Layer 6 of a small transformer language model trained on English Wikipedia (14 layers, counted from 0, width 96).
A neuron's activation on a vector x is SiLU(gate . x) times (in . x), where the dot is the dot product.
The model reads these tokens: " st" "ations" " by" " the" " end" " of" " 19" "2" "2" "." " D" "ue" " to" " a" " ch" "an" "ge" " in" " the" " " "ion" "os" "p" "here" " after" " the" " s" "un" " s" "et" "s,"

The vector x that enters this layer's MLP at each token. A number n stands for n times 0.049.
0 " st": 6 -6 6 19 1 0 8 19 -14 29 4 9 22 12 35 2 -29 2 -6 24 41 2 -6 2 6 -44 -33 30 -5 21 -15 -23 -3 12 -7 -3 10 -18 -21 17 -25 19 -6 0 19 -29 7 6 11 3 22 2 22 14 23 1 -21 -1 1 16 -10 -6 11 -5 -32 2 16 2 -32 14 2 16 -25 -3 -9 -2 -26 15 -20 16 3 -21 -9 -12 -5 -20 50 -31 0 -37 -6 3 -15 -42 -10 -26
1 "ations": -9 -39 8 28 -2 32 -11 -2 19 22 -26 -8 15 -7 9 19 -8 -21 -20 41 10 4 -33 4 15 12 20 18 -11 2 -7 -8 13 -4 7 -3 28 18 -35 6 -5 -20 -15 -13 48 -36 4 -15 -19 -13 11 36 7 37 -3 6 21 1 62 -13 4 -26 26 -30 1 -5 10 -16 3 0 -4 -19 -9 8 1 -15 -35 -3 -30 -16 1 33 -2 -14 42 -14 -2 -36 -9 -27 -12 9 -4 -14 25 14
2 " by": -41 -37 -13 -2 -12 0 5 19 26 -2 23 -17 18 8 13 0 10 -5 -17 -12 10 14 10 -8 -1 -3 13 9 13 -2 -3 -28 17 -3 21 -4 -12 -11 -16 -6 -30 -4 -4 -13 77 -9 -16 9 9 5 -7 7 -3 15 -4 20 -35 -17 -31 10 -19 5 13 -4 -32 9 -7 13 -33 -5 -8 19 -8 -13 -7 13 -16 -28 -38 -5 3 -33 -23 21 -14 8 68 -23 2 -23 13 1 -16 -36 22 -11
3 " the": 7 -5 -7 27 -7 -19 20 15 -28 -22 17 -7 18 10 29 19 -7 11 21 -1 29 26 -24 0 -14 -11 -27 5 13 -5 4 -40 -16 8 21 -9 -1 0 -32 -6 12 18 4 31 45 -23 -1 17 -42 0 16 6 23 5 0 -1 -1 -14 -25 -23 2 -10 -12 15 -17 14 4 20 -33 -13 13 12 4 -29 -12 -15 -27 -17 -38 1 -13 -3 7 -4 -22 -14 11 -20 6 7 -14 1 -22 -26 39 -4
4 " end": 1 -19 5 30 -11 -6 -1 -28 -21 -17 -23 19 -40 -19 10 -17 12 14 7 -11 -12 -26 -2 -5 4 2 -7 -5 -55 16 -20 -13 -34 -4 -16 -14 8 -32 20 -7 -14 -12 22 13 24 -37 29 -17 2 -20 10 25 3 -30 2 -25 -25 12 16 41 -30 -38 26 -17 9 -16 1 -31 -18 20 -16 24 -17 9 38 31 -16 -4 -51 9 5 -8 -1 -4 -3 -32 13 -21 0 -14 13 -34 10 -2 2 -12
5 " of": -25 -49 -9 -20 -9 -22 3 9 13 -5 -11 -12 -19 -13 8 2 28 -1 17 33 14 5 5 4 60 -39 8 -19 -9 18 13 -27 0 -3 10 10 -24 -4 2 -3 -19 6 -15 5 36 -2 -1 6 1 30 -8 10 8 16 8 36 4 -4 6 -17 -16 -3 5 20 2 -16 23 48 -14 5 -17 27 5 -1 -39 -14 -34 -29 -22 -8 29 -43 -3 -11 30 7 55 -33 -1 -3 20 -16 16 -35 11 0
6 " 19": -25 26 -20 15 7 11 13 2 -10 -15 -13 -11 -4 -7 20 -33 -25 16 15 -44 -6 -1 -8 -3 -6 18 7 -36 3 11 -17 -23 -11 -15 7 -26 -3 -17 -13 2 -18 7 -32 40 45 -26 21 10 26 13 24 -18 19 -13 32 -6 -6 4 29 9 -21 44 -6 -18 -6 -4 5 9 -21 -21 4 22 18 15 -9 -8 5 -13 -30 -18 -31 -35 21 -48 4 -11 0 -33 9 -22 20 -14 20 -22 9 -8
7 "2": 5 -14 -38 7 -3 7 21 -16 -2 2 21 34 -11 -4 5 -36 2 -13 9 -11 -11 10 -6 2 32 -11 27 13 -5 -9 -3 -33 7 -15 41 -35 1 18 20 -43 -17 9 -68 4 26 9 16 -2 -20 -11 23 -5 41 36 14 3 -12 10 29 -4 -34 8 -20 8 20 14 -7 32 -10 -7 -10 7 2 20 11 -35 11 -13 -15 -11 -16 -5 23 22 -16 -15 -4 9 -10 -7 11 -24 -5 -2 7 17
8 "2": -4 4 -41 6 -17 9 24 -27 -8 -14 23 17 -21 4 5 -38 10 -11 12 -44 1 0 -8 -8 14 -3 35 20 -3 -21 -4 -24 -8 -13 34 -31 2 23 -1 -44 -14 14 -73 0 42 12 6 -5 -17 -16 22 -16 36 31 10 7 -10 -13 20 3 -25 8 -3 18 26 6 5 -20 -9 -14 -13 9 -2 15 -2 -31 9 -5 -8 -6 -9 3 6 18 -14 -5 -3 -2 -3 -6 18 -12 -2 -6 -2 38
9 ".": -32 15 14 13 -28 19 1 6 17 -4 21 4 -7 -18 17 -23 13 1 12 28 41 -13 1 -29 5 1 8 8 -29 1 -2 -10 7 -18 24 -11 -5 5 -1 -15 3 -4 -12 -1 68 28 42 22 0 0 36 14 -25 12 -24 28 -7 -1 5 22 13 20 24 13 -13 31 -18 -8 -41 -4 -11 8 -16 -5 -6 -11 -5 4 8 -3 4 -35 18 8 -9 7 22 5 20 -7 5 23 -8 -36 49 39
10 " D": 12 -29 -13 -5 -11 -22 8 -14 0 35 0 -7 -13 -2 47 -3 -10 -6 11 8 14 -4 -10 -4 2 -4 39 13 -33 37 2 -40 -25 2 -1 -17 0 -22 -4 11 -4 12 11 10 15 -16 -2 -11 14 13 -4 2 13 -5 3 8 2 -5 -7 -4 -5 3 13 -5 6 -5 -23 5 9 -1 -12 21 -1 -22 -6 5 -24 27 7 0 0 -29 7 -10 -25 -20 19 -21 12 -17 -24 20 42 -14 -17 5
11 "ue": -21 -31 9 30 -4 -11 -1 -36 -10 32 26 11 18 -39 -1 12 -28 -39 -4 35 20 -10 -4 1 43 -20 9 -4 -21 5 15 -23 -1 12 -5 27 8 26 7 -48 -13 -54 -10 -19 20 -16 3 2 -7 -13 5 -3 -15 -14 7 -9 28 -42 10 -8 -33 17 -7 7 20 -11 -13 14 2 7 -35 -13 0 0 9 19 -26 -9 -7 7 -26 41 -1 19 -31 9 11 -20 -6 -1 18 -35 -38 21 6 5
12 " to": -31 -35 -19 -35 -12 -25 -4 -4 44 7 25 6 -24 14 16 -29 13 12 8 -10 21 5 0 -12 7 10 -15 -6 6 9 -18 -23 34 -1 36 -9 -34 -20 -24 -15 4 -23 7 -22 37 -18 -34 -7 -10 -3 -18 -6 -8 26 9 20 7 -16 -17 -13 20 -9 18 6 18 -17 25 -8 -26 -17 -39 3 -30 -8 -23 -17 -14 -14 -12 6 17 -21 -29 1 9 -3 52 -2 -13 10 43 -23 -31 -27 8 21
13 " a": -9 4 -9 15 -39 -12 -28 3 -14 -13 16 -27 -17 -8 37 17 -21 -5 -9 -31 51 -14 -20 -6 -6 -3 -5 -14 -3 4 16 -19 -16 33 27 -11 -12 12 -14 0 4 -32 24 0 39 -33 -43 4 -37 10 14 -16 7 -25 -22 -4 1 21 -16 -8 -21 -17 -5 2 -9 -11 2 -12 -16 -15 -2 -15 11 -31 -13 -22 0 -6 -37 -18 -10 -10 0 7 -21 2 11 -18 8 10 38 -16 16 -1 24 -10
14 " ch": -30 -11 -1 20 12 -22 -5 31 -18 34 -2 35 3 -13 37 14 -34 25 -14 -5 4 28 20 -4 -15 -23 -42 -15 -8 36 -14 -15 12 18 16 4 21 -30 8 -15 -12 12 -15 10 -4 15 1 10 13 14 4 -10 -10 13 5 29 -29 -19 -3 20 -17 16 20 -16 18 -11 0 -8 -5 -5 -28 26 -4 49 -6 0 -16 7 -24 -20 13 -29 -4 3 7 -16 46 -14 -15 13 18 -15 -20 5 -11 17
15 "an": -1 25 22 15 27 -42 32 -25 7 3 40 21 4 -31 1 7 -12 -3 -12 -16 -20 21 8 -16 11 -69 8 4 8 -9 -4 -30 14 -28 64 -9 13 9 7 12 11 -10 9 -22 7 10 78 30 5 6 1 -4 -14 -8 -1 10 3 -15 -8 -17 -33 -26 -3 -26 19 -15 -3 39 20 1 2 -1 26 -10 -6 -54 -28 -11 -6 -9 6 26 56 0 19 -11 -15 -19 20 -8 13 7 -20 18 25 8
16 "ge": 19 12 30 -4 27 -9 -2 -14 7 29 38 5 -38 1 -8 28 19 -3 -40 -33 13 18 -13 -15 0 7 11 15 22 -24 -33 -3 21 -13 3 18 -6 4 -15 -25 -25 -15 -6 4 9 -8 -10 10 -28 -11 15 -13 14 8 3 -8 -37 12 -15 -16 -28 -1 29 -12 22 6 -12 -45 25 -13 -29 31 -21 4 10 -41 -41 -14 -22 -15 -7 2 13 -9 18 19 38 -39 -3 -19 -1 -3 -36 29 -7 36
17 " in": -42 -25 6 -11 -27 -4 -12 -19 26 -11 -13 1 -25 -8 17 -8 16 16 -7 8 8 18 -28 -6 1 -38 10 -24 -33 8 -12 -36 1 8 13 1 -30 -19 -20 5 -9 -6 1 -7 43 15 -28 28 -22 8 -30 16 -1 -6 -8 8 -36 -18 6 6 -21 6 10 4 13 -32 -5 14 -23 -2 -15 11 -12 -21 -1 8 -21 -45 -32 1 7 -34 21 -15 21 5 30 -16 25 13 32 -5 -10 -34 17 -37
18 " the": 20 -15 -2 27 -5 -18 15 7 -27 -28 3 -8 16 14 27 25 0 13 11 -6 24 30 -16 -1 -6 -15 -36 1 5 0 4 -45 -28 13 22 -13 -7 3 -28 -10 17 9 0 31 38 -9 -4 13 -52 6 16 -6 18 -11 0 6 -1 -23 -28 -27 3 -7 -13 13 -16 13 14 17 -37 -9 5 5 17 -10 -19 -19 -25 -13 -30 1 -30 -8 11 -2 -23 -9 10 -26 3 12 -5 0 -16 -19 44 7
19 " ": 11 14 -12 36 14 -14 17 -44 -10 2 -12 13 9 -27 33 30 -2 -29 -19 -6 16 -47 28 -9 -9 -11 25 -24 -18 -17 10 -19 0 -6 1 3 3 -18 -5 4 -6 -9 12 24 53 -32 39 -20 -20 11 -1 2 -4 12 12 0 -9 15 -14 26 -14 -6 -13 6 17 8 -13 22 3 -4 -10 10 29 19 17 2 8 16 5 7 3 30 28 17 17 -19 18 -35 -5 -16 7 -30 20 -14 16 0
20 "ion": -11 -10 -13 0 0 8 6 14 3 -22 -39 2 -5 12 11 -5 5 -32 -5 -8 34 1 -7 -4 19 11 16 10 20 18 -13 0 -13 3 25 10 4 -15 -3 9 0 -3 5 -6 10 -20 18 -5 -43 16 47 -6 18 22 29 -13 -28 28 22 -35 -25 -33 22 6 17 -13 -11 20 12 -5 -2 -19 -4 20 -1 -11 -53 -14 -2 -21 -5 14 -18 -24 7 -10 8 -21 -6 -8 -25 -20 -10 62 20 12
21 "os": 24 -17 -24 20 -22 18 12 -35 7 -25 -20 -48 19 12 12 19 9 -29 30 15 3 25 -28 -8 -17 34 -18 5 7 5 -34 -5 -4 -5 -9 8 -27 -11 3 28 17 -28 -7 -23 45 -17 27 30 24 -41 0 -2 -34 8 15 -22 -6 -7 30 -15 -21 8 -15 16 29 -19 5 -14 14 1 -16 -28 12 2 3 -28 -26 -8 24 -1 17 14 -23 -13 19 -6 27 -7 -37 -26 23 -8 -14 34 22 -7
22 "p": -19 -15 -23 31 -5 -4 1 13 4 10 -64 3 0 36 2 14 6 31 11 -37 -3 -13 7 -28 -15 30 0 37 -18 -2 -27 -30 -3 4 4 -16 17 -2 2 -6 -13 -44 10 -30 -2 20 7 13 3 -22 19 -14 18 17 20 -17 -18 11 0 -9 -23 26 -18 -8 18 -7 2 -38 29 -24 -6 8 18 -36 21 -42 -27 3 18 -6 29 -11 6 45 -24 -18 32 -20 -4 5 7 3 0 2 -4 -35
23 "here": -23 8 -22 12 10 0 21 -44 1 -4 2 -1 25 8 -4 2 -36 13 -12 8 11 -12 6 -17 25 22 13 10 4 -14 26 -8 28 24 9 30 -8 18 17 4 18 -14 -13 34 16 9 -13 22 -29 -63 35 19 -1 18 6 28 -3 -50 12 33 0 -11 6 11 -12 -24 -1 -42 28 -7 -8 16 -25 51 -1 -14 -47 -18 -7 -8 7 3 3 0 -16 -10 13 -15 17 -24 -8 -2 -17 12 24 13
24 " after": -47 -15 11 -27 -11 -10 -6 -5 19 -23 20 -3 -30 -14 1 10 -3 -8 19 -18 -10 -12 19 -2 11 -15 4 3 7 8 -9 -20 45 0 41 -8 -45 -24 22 -5 -8 2 -8 0 55 1 -21 15 -10 -5 -10 11 10 -24 -2 -13 -62 -13 32 -2 2 7 6 3 -5 -12 -10 1 -11 -22 -14 40 -17 12 -15 7 -18 -27 -46 -14 5 -9 -7 -2 -32 -3 32 -28 8 -26 28 -20 -9 -48 38 7
25 " the": 17 -11 -8 20 -15 -15 22 16 -30 -25 14 -3 18 12 26 27 -1 9 29 -7 29 30 -29 3 -13 -15 -31 4 7 -8 1 -37 -37 9 21 -8 -7 0 -34 -5 19 14 0 24 48 -18 -11 17 -30 8 15 4 10 -8 5 8 -11 -19 -27 -24 4 -9 -11 27 -6 17 6 15 -27 -15 4 19 15 -26 -26 -26 -25 -18 -34 3 -20 6 13 0 -22 -8 18 -16 -1 4 -4 -1 -15 -18 43 -8
26 " s": -17 10 27 16 -2 12 -23 -22 -10 -14 3 -1 -37 -2 42 12 9 1 -44 26 15 2 -9 1 3 -34 -7 -3 -38 34 -2 -27 12 21 5 6 -35 -28 0 0 3 -1 -1 -9 7 -14 -1 33 -22 5 -8 15 9 8 14 -24 -49 -4 3 17 -19 -9 37 -15 44 -28 12 -2 -4 12 2 4 11 -9 6 -10 -8 4 -13 -21 8 -5 19 -6 20 -20 26 -18 -4 8 5 -29 14 -24 8 -10
27 "un": -17 6 10 -1 2 -6 23 1 21 -19 -25 -6 21 35 10 -35 22 13 41 5 -16 -33 31 -2 29 -48 2 -23 -31 -6 0 -29 -24 -33 14 25 -23 12 -3 -18 -7 0 8 -23 3 -5 46 5 -8 12 9 20 22 -4 5 -37 -31 32 -23 -22 -30 31 3 -5 3 -14 -36 -10 4 -11 -27 -28 2 21 10 -11 -22 -4 -6 -10 -21 48 -8 -6 5 1 13 7 6 16 -3 -40 -41 -9 4 2
28 " s": -19 3 21 16 -12 18 -19 -27 -11 -9 11 -4 -50 -5 40 14 9 1 -33 27 15 -17 -15 0 5 -35 -9 1 -34 36 -3 -31 6 22 16 1 -35 -24 -19 -6 8 4 0 -8 11 -6 -29 32 -9 16 -9 16 -3 0 18 -19 -42 -1 2 16 -8 -9 44 -11 32 -29 4 -13 0 9 -4 19 2 -19 -10 -9 -12 12 -13 -21 0 -10 6 -19 25 -6 31 -14 -6 11 11 -29 13 -26 9 -14
29 "et": 5 -35 1 5 3 7 34 4 11 -8 -70 0 0 -11 -5 -31 -19 20 23 47 -1 -38 24 -1 31 -2 -19 19 -14 14 5 -32 -31 -25 15 5 -11 8 9 -11 -39 -4 16 -3 23 18 48 1 -40 8 -21 24 0 -24 15 51 5 -49 2 5 -11 -13 -5 23 36 -14 -2 -30 22 -6 -14 -17 -24 -15 7 -32 -17 28 24 3 -1 -1 1 5 -37 0 -1 1 -13 9 -2 -36 -10 22 2 7
30 "s,": -13 -10 -13 -17 -20 -4 -4 -17 4 27 -20 -46 -7 -41 0 8 -9 -10 -24 -13 6 -6 -6 -6 3 0 20 11 -3 6 11 -23 -9 -27 -6 -7 14 13 -20 2 3 -20 -20 6 95 5 -12 27 -10 41 23 37 -4 30 2 -31 -15 -25 4 6 0 -13 -17 -8 -2 16 -3 1 -36 -8 -13 1 -20 18 -22 -14 -14 2 -9 -3 23 -8 3 -7 -5 1 6 -7 -31 -4 -15 0 -14 -11 52 4

Each question shows the input weights of one neuron of the MLP. A number n stands for n times 0.0079.

n51 gate: 12 10 6 -29 10 58 -8 3 -7 -11 29 -8 14 -9 18 34 9 -11 -30 30 -29 24 13 1 -20 -3 -3 10 7 -3 -9 -5 32 -9 -30 32 -12 23 -2 22 -11 -6 -16 30 -18 -20 -45 17 -19 -11 6 -18 17 -28 20 -6 -14 -3 -27 -2 27 -36 8 -5 -11 5 -5 24 -16 -12 -6 11 -28 19 -21 14 4 -14 20 6 41 -4 -17 -9 28 34 7 25 2 2 1 -11 -8 11 7 37
n51 in: 7 -18 5 -52 11 -7 1 11 -10 42 -36 -1 -17 3 7 -6 -7 24 10 3 1 15 15 -32 -10 12 11 27 -7 -29 12 3 25 37 -6 9 -17 -7 5 -25 -11 -13 17 -31 11 -15 -8 -4 13 1 -7 -4 -2 10 -8 14 2 -24 -3 16 -1 7 -10 4 -52 3 36 6 13 13 -12 13 9 37 26 21 0 -21 9 19 -17 -5 20 4 34 -13 -8 9 -9 -1 37 4 -36 -22 11 21
On which three tokens does it fire most, strongest first? 23 "here", 12 " to", 16 "ge"

n255 gate: 10 -23 -18 11 -8 -15 -29 29 19 -15 -9 5 26 -6 -6 -5 2 2 -22 12 -1 -3 3 35 34 -11 -18 -26 3 2 3 16 -2 5 -31 22 -15 -16 31 -14 -9 35 16 14 -9 9 22 -43 -2 -5 13 6 8 -7 3 49 -2 -29 1 46 1 -11 10 -18 -4 -3 9 5 27 8 -8 4 7 33 9 -16 21 -6 25 32 -22 -9 11 31 -47 -5 -39 19 -14 6 -14 -2 -9 -38 -22 -16
n255 in: -14 9 32 40 -17 -13 24 -3 -37 17 24 -4 -15 -29 16 -8 -7 -16 -12 -30 -6 -4 -18 -23 -20 -15 10 -5 15 36 34 -7 -1 -8 35 -31 13 16 -9 -6 -4 9 0 -4 4 24 -1 19 1 -20 1 17 10 11 17 3 2 5 -24 5 5 33 -11 -14 -12 4 9 -10 4 14 31 -23 16 7 -13 0 -14 -5 27 -27 -14 -11 -2 -1 19 3 24 22 -13 20 15 45 10 3 24 2
It fires most on token 14 " ch"

n111 gate: -30 2 13 6 -6 -17 6 -22 -12 -11 10 37 -5 33 -6 3 -16 18 -29 -13 -37 13 8 16 -15 6 2 -27 16 -13 -14 35 14 -33 20 26 -18 11 -19 30 -17 8 -13 10 -11 4 -29 0 -31 26 -21 -14 -8 -11 15 -14 -4 -13 2 1 5 34 27 1 20 -11 16 1 -29 54 -4 -6 14 -16 -27 -41 -5 38 20 27 -15 13 -10 42 32 35 -12 -7 2 15 23 30 20 9 -4 -4
n111 in: 17 -7 -14 -24 19 29 0 -11 -6 3 8 3 -12 13 5 14 3 37 -13 26 -13 26 21 -7 -15 8 4 8 -4 2 -45 -14 -10 -12 -15 14 -25 14 -9 5 -7 -29 -13 -18 18 -4 -8 45 25 2 20 -15 10 9 6 -1 16 13 -11 8 27 1 18 -7 9 7 -6 -38 -15 1 6 -6 7 17 -15 -48 -3 -15 13 14 4 -11 3 40 9 -5 -8 5 -39 11 20 12 -30 -19 -2 -15
On which token does it fire most, and how strongly? 16 "ge", at about 1.7

n30 gate: -17 36 13 -5 17 25 -36 6 2 -5 -6 20 -10 -31 -15 -36 -15 -11 -9 -3 -22 -12 11 17 -7 -15 -20 3 15 20 -10 18 18 -33 -11 -5 19 12 -13 30 5 19 10 8 -18 0 -1 3 -3 18 -18 4 -32 -26 -3 3 -14 -4 -13 12 10 -1 -8 9 -39 -17 -27 17 14 29 6 -21 36 4 15 6 15 -22 -2 -3 4 7 10 -7 -11 -5 -35 52 7 -2 -18 40 12 -22 7 -3
n30 in: -1 -23 9 -7 -18 1 -2 -5 -9 7 12 -1 -5 22 -4 11 37 0 -28 -3 -9 36 3 8 15 -3 31 -31 9 -7 -1 -9 14 38 7 15 -1 10 23 -16 10 -1 -23 -21 14 26 -1 -2 -21 -18 -3 -4 21 13 -3 1 15 16 17 -30 9 -3 18 -19 42 30 -2 6 -6 17 -2 20 -7 -24 -7 -19 -13 21 9 24 3 20 26 3 0 19 24 -40 -4 -2 4 -22 -18 8 -1 -6
On which token does it fire most, and how strongly? 15 "an", at about 1.1

n3 gate: -2 30 -8 -36 -26 12 -9 38 -3 -27 -8 -1 2 5 -9 -38 -12 13 8 -4 -3 -23 -11 11 -9 19 -12 6 27 39 26 6 19 30 -12 0 9 0 10 2 11 31 25 -29 -5 39 -31 -13 -26 16 20 5 -2 -6 -6 4 -1 -19 -1 -11 25 23 -3 -8 -16 14 -34 11 -7 4 16 28 -4 18 -16 29 8 16 -7 4 -10 0 -44 -20 11 20 -25 17 2 4 -7 15 23 -31 -10 -6
n3 in: -18 12 -37 -7 19 -3 11 -5 -3 16 -29 -1 -16 45 21 -22 15 13 -3 -32 5 -39 29 2 -23 13 -29 2 32 6 10 -20 20 -15 -14 -6 -5 -22 -18 -2 32 3 16 -3 -12 45 24 25 -4 -1 -4 19 15 -10 18 -12 -22 -17 -21 6 9 13 8 22 18 -6 -4 7 3 -36 5 3 -19 5 -24 7 -12 3 -29 5 17 -16 7 9 -6 43 -2 3 -8 2 -24 5 12 -10 15 -1
It fires most on token 24 " after"

n20 gate: 42 -6 -11 -2 6 19 10 -15 -39 -14 6 -6 -23 -7 3 6 -28 -19 36 -18 -33 -16 14 -21 -60 7 -15 25 36 -4 -8 25 20 23 -30 -35 -2 20 26 12 -23 5 35 -19 16 -8 -28 4 21 -18 13 -15 -3 -12 -18 -43 12 -16 -5 11 12 -2 -3 -10 -11 -9 -9 24 -29 16 -8 -24 -1 5 -18 14 25 -9 24 13 53 26 3 -3 0 -13 -30 1 -28 -6 33 -7 26 20 -15 25
n20 in: -11 2 19 12 37 -8 12 -25 17 -20 8 -27 42 23 6 -30 15 -20 -17 12 -18 -42 -34 4 4 11 -8 -1 -26 22 13 9 9 8 16 -5 12 4 12 -6 9 -22 5 -10 -23 2 35 3 -25 -17 22 -4 14 2 21 -8 22 12 -17 -14 10 20 6 26 -2 12 -15 17 -13 -20 19 23 4 5 30 9 -2 13 -9 2 14 -15 4 -3 19 2 -12 24 9 -23 -23 -4 0 -17 11 -26
It fires most on token 14 " ch"

n224 gate: -10 20 55 -8 -9 7 -11 14 -13 -9 -4 -7 23 -4 -10 -12 3 -8 10 -27 -44 8 5 5 24 4 5 -40 -2 -19 13 24 -4 -31 -1 14 11 15 -14 -18 2 -14 -12 19 19 -20 12 -2 -23 25 11 -8 22 11 21 -17 10 -17 29 12 -8 7 -24 0 16 8 -12 34 17 24 4 -2 -2 -1 1 19 18 -13 -5 33 -18 10 35 4 36 14 2 2 31 -11 11 8 4 -45 7 4
n224 in: -29 8 -2 -5 -9 8 -1 2 -26 15 -42 21 -18 -1 -21 -11 -15 15 -1 -8 -25 -14 -20 -17 10 17 2 23 4 -5 2 4 10 26 -30 -40 42 6 22 -12 -22 4 -10 7 8 -16 29 9 -19 -9 11 -12 -2 13 -15 -18 -17 -6 22 20 4 25 -20 16 13 -15 -10 -5 18 -8 -16 -13 -14 18 8 -44 -1 18 2 14 0 0 -1 36 -13 17 17 -8 7 -10 7 24 21 -26 -18 -14
It fires most on token 6 " 19"

n6 gate: 20 -30 -10 -10 7 -8 13 29 -5 -4 -10 8 1 16 -19 5 22 -4 -31 60 6 46 -1 -16 -24 51 9 -19 -6 37 29 -7 -9 33 2 5 -24 -2 -33 -1 -5 23 -15 -5 -5 10 -24 44 6 -4 5 10 -28 5 -37 5 4 25 -8 3 10 -7 -2 27 -19 -21 -11 21 -2 15 -15 13 5 -16 -6 8 13 -22 -5 -25 14 7 -1 0 -26 15 4 31 -11 -25 4 17 -18 -19 -6 -18
n6 in: -24 4 -19 4 -9 6 -16 4 12 -4 -4 -12 6 23 23 4 -6 2 -10 12 2 19 2 -7 4 35 26 -8 -2 -25 21 -13 33 -3 8 6 -19 -10 -15 6 -24 11 -21 50 -4 -6 -5 38 7 9 -3 16 -8 5 -9 13 -7 -12 -2 -36 -10 -6 16 11 -18 -23 -30 5 6 15 14 -33 19 17 16 14 23 -19 -11 -18 6 -25 -25 25 -4 28 -8 -7 20 6 -11 16 6 -8 13 -4
On which three tokens does it fire most, strongest first? 2 " by", 17 " in", 5 " of"

n16 gate: 42 -22 19 -12 12 -31 -1 2 23 -58 -4 -6 -3 -15 16 -9 -1 21 -13 6 -1 39 20 10 6 0 -20 -27 -7 10 38 -7 -3 -13 11 -12 11 -14 7 27 -17 9 18 41 10 -6 2 17 9 33 14 -3 30 -24 9 17 -3 2 -10 -24 -12 20 13 55 -22 32 3 -4 -18 14 -6 3 4 -3 3 11 57 4 2 3 -9 -9 1 12 -3 -4 -6 35 19 5 -5 12 20 -5 -2 -61
n16 in: 12 -15 -24 -2 11 15 -11 -1 -5 13 -3 0 -17 9 -23 -1 -6 6 -7 -12 -6 -14 -6 -12 -7 16 -24 -34 26 -26 -20 19 7 -20 -23 4 -5 5 21 -3 -13 9 7 -12 -21 23 -2 -5 12 2 -9 -36 13 8 10 -3 -13 3 3 6 -8 27 -28 -29 -2 0 -4 7 -6 -23 14 5 13 48 1 -30 -4 -6 -5 -17 -8 -10 -5 35 -1 -9 -17 -23 -24 -20 43 -10 15 11 8 -1
It fires most on token 6 " 19"

n67 gate: 14 34 11 9 18 19 -1 17 21 -28 -13 -8 0 -7 -17 -13 38 -17 -1 3 20 -22 35 4 31 -4 27 -30 -7 17 0 4 -16 26 -19 0 3 -23 19 1 -22 7 -18 42 -17 4 37 13 -18 -13 13 3 -27 -3 -20 -44 12 21 7 -13 26 -28 -6 -4 -8 20 -25 10 -15 4 4 -32 26 25 -18 -21 26 -17 15 13 -6 44 -4 -1 -1 -28 -8 8 -14 -40 -2 9 -7 -27 -23 -13
n67 in: -14 9 17 -23 -8 26 -10 9 8 9 -19 -34 32 0 5 28 13 -17 -5 17 -9 4 1 49 3 -32 4 9 -29 23 -18 13 -16 6 41 -4 -2 0 12 10 8 3 -17 -5 27 -3 4 28 22 15 -24 -32 -6 5 -23 -7 -18 17 -1 -56 -17 -8 26 -3 0 30 3 11 -8 -25 -19 14 -12 -3 -17 -6 4 -8 4 -12 -11 18 8 -5 6 2 9 -2 1 -19 4 -1 22 12 4 -22
On which three tokens does it fire most, strongest first? 27 "un", 20 "ion", 23 "here"

n109 gate: 21 18 21 2 13 -11 12 19 -28 1 11 -22 4 40 -9 -11 29 16 3 15 -31 -21 11 -5 1 1 -8 -5 5 6 26 20 -27 19 -20 28 3 1 -8 1 5 40 -7 -25 1 -1 21 -4 -4 20 29 33 -1 -19 -5 -22 -35 9 -24 35 -10 -7 -24 5 13 -1 20 7 -3 14 36 2 28 -1 -38 22 21 -63 -20 5 22 10 13 -20 3 24 19 11 17 -12 12 25 42 7 -10 -26
n109 in: -16 -18 -14 39 18 -7 23 -11 10 -4 -15 -13 27 5 -8 -6 -19 -9 4 18 17 40 5 -9 -2 -6 -8 -3 21 -9 -4 16 -3 16 24 22 -6 5 7 8 0 -19 3 10 -22 1 14 35 -4 -22 -9 8 -10 -13 -2 -51 4 12 -25 -39 11 12 -5 -26 -11 -6 -10 24 0 -5 24 20 7 -21 -8 8 -9 9 27 -21 10 -21 -12 13 -7 -22 -1 -18 -18 -24 -10 -4 8 -2 29 -24
Its two highest activations, in order, are on tokens 25 " the", 8 "2"

n163 gate: 34 -26 18 13 17 4 -15 17 21 -30 7 -29 1 14 12 -13 15 -30 -8 -14 -23 -1 -8 -5 -14 -8 -6 -3 16 26 16 8 27 -16 -33 -3 25 9 -9 -4 -12 -10 -11 11 -16 28 -9 -4 -13 -1 -22 -4 -7 10 -9 19 -2 19 -12 -11 -5 3 27 -43 -9 34 20 -54 8 10 -5 -7 32 8 -28 -34 0 17 16 27 15 -16 11 -8 -25 16 12 15 3 1 -22 29 7 38 21 -21
n163 in: -3 -9 -7 -14 -9 -26 20 -5 -4 -28 -9 -1 15 -3 1 14 7 -39 22 -8 -4 -11 -51 -9 -4 -29 -3 -37 -7 -5 -4 14 30 -17 9 -23 -5 -2 -7 18 -13 20 -3 -15 4 -11 0 5 12 16 -31 -13 12 3 -20 11 -1 -14 28 -34 4 10 13 18 -10 38 3 13 -12 -16 11 -5 -38 -24 5 -24 1 44 -12 -1 6 29 -15 17 -21 7 -9 4 1 -2 14 -12 12 21 2 -13
It fires most on token 23 "here"

n0 gate: 6 -5 -9 -27 -7 19 10 -16 -27 9 35 0 -9 -6 -10 11 18 -4 8 33 -24 -30 7 3 13 8 20 -8 -9 -6 0 10 9 1 8 -12 -24 -1 10 10 -35 26 47 -14 -6 2 -38 -19 -18 -8 -35 -1 1 10 -6 12 30 28 -7 -15 1 -5 -12 21 -30 19 -12 -15 -52 21 -4 1 7 -27 7 -13 19 16 -5 24 16 15 -50 16 -60 11 -15 -17 3 42 -2 7 4 4 -51 16
n0 in: -10 17 8 3 -6 21 -23 11 6 3 -32 -27 -3 17 -9 -1 3 19 -38 23 3 -17 -22 19 -18 9 -40 12 3 9 -36 26 1 3 -13 10 -15 -20 -10 -6 -19 -4 1 -3 7 -8 0 5 17 49 4 13 15 -17 -26 2 -21 11 24 -15 11 38 10 -5 -4 1 12 -7 21 7 -15 -1 -9 7 -14 16 31 -18 -17 3 -8 2 -7 -42 30 46 18 20 4 13 -9 4 39 15 19 -3
It fires most on token 7 "2"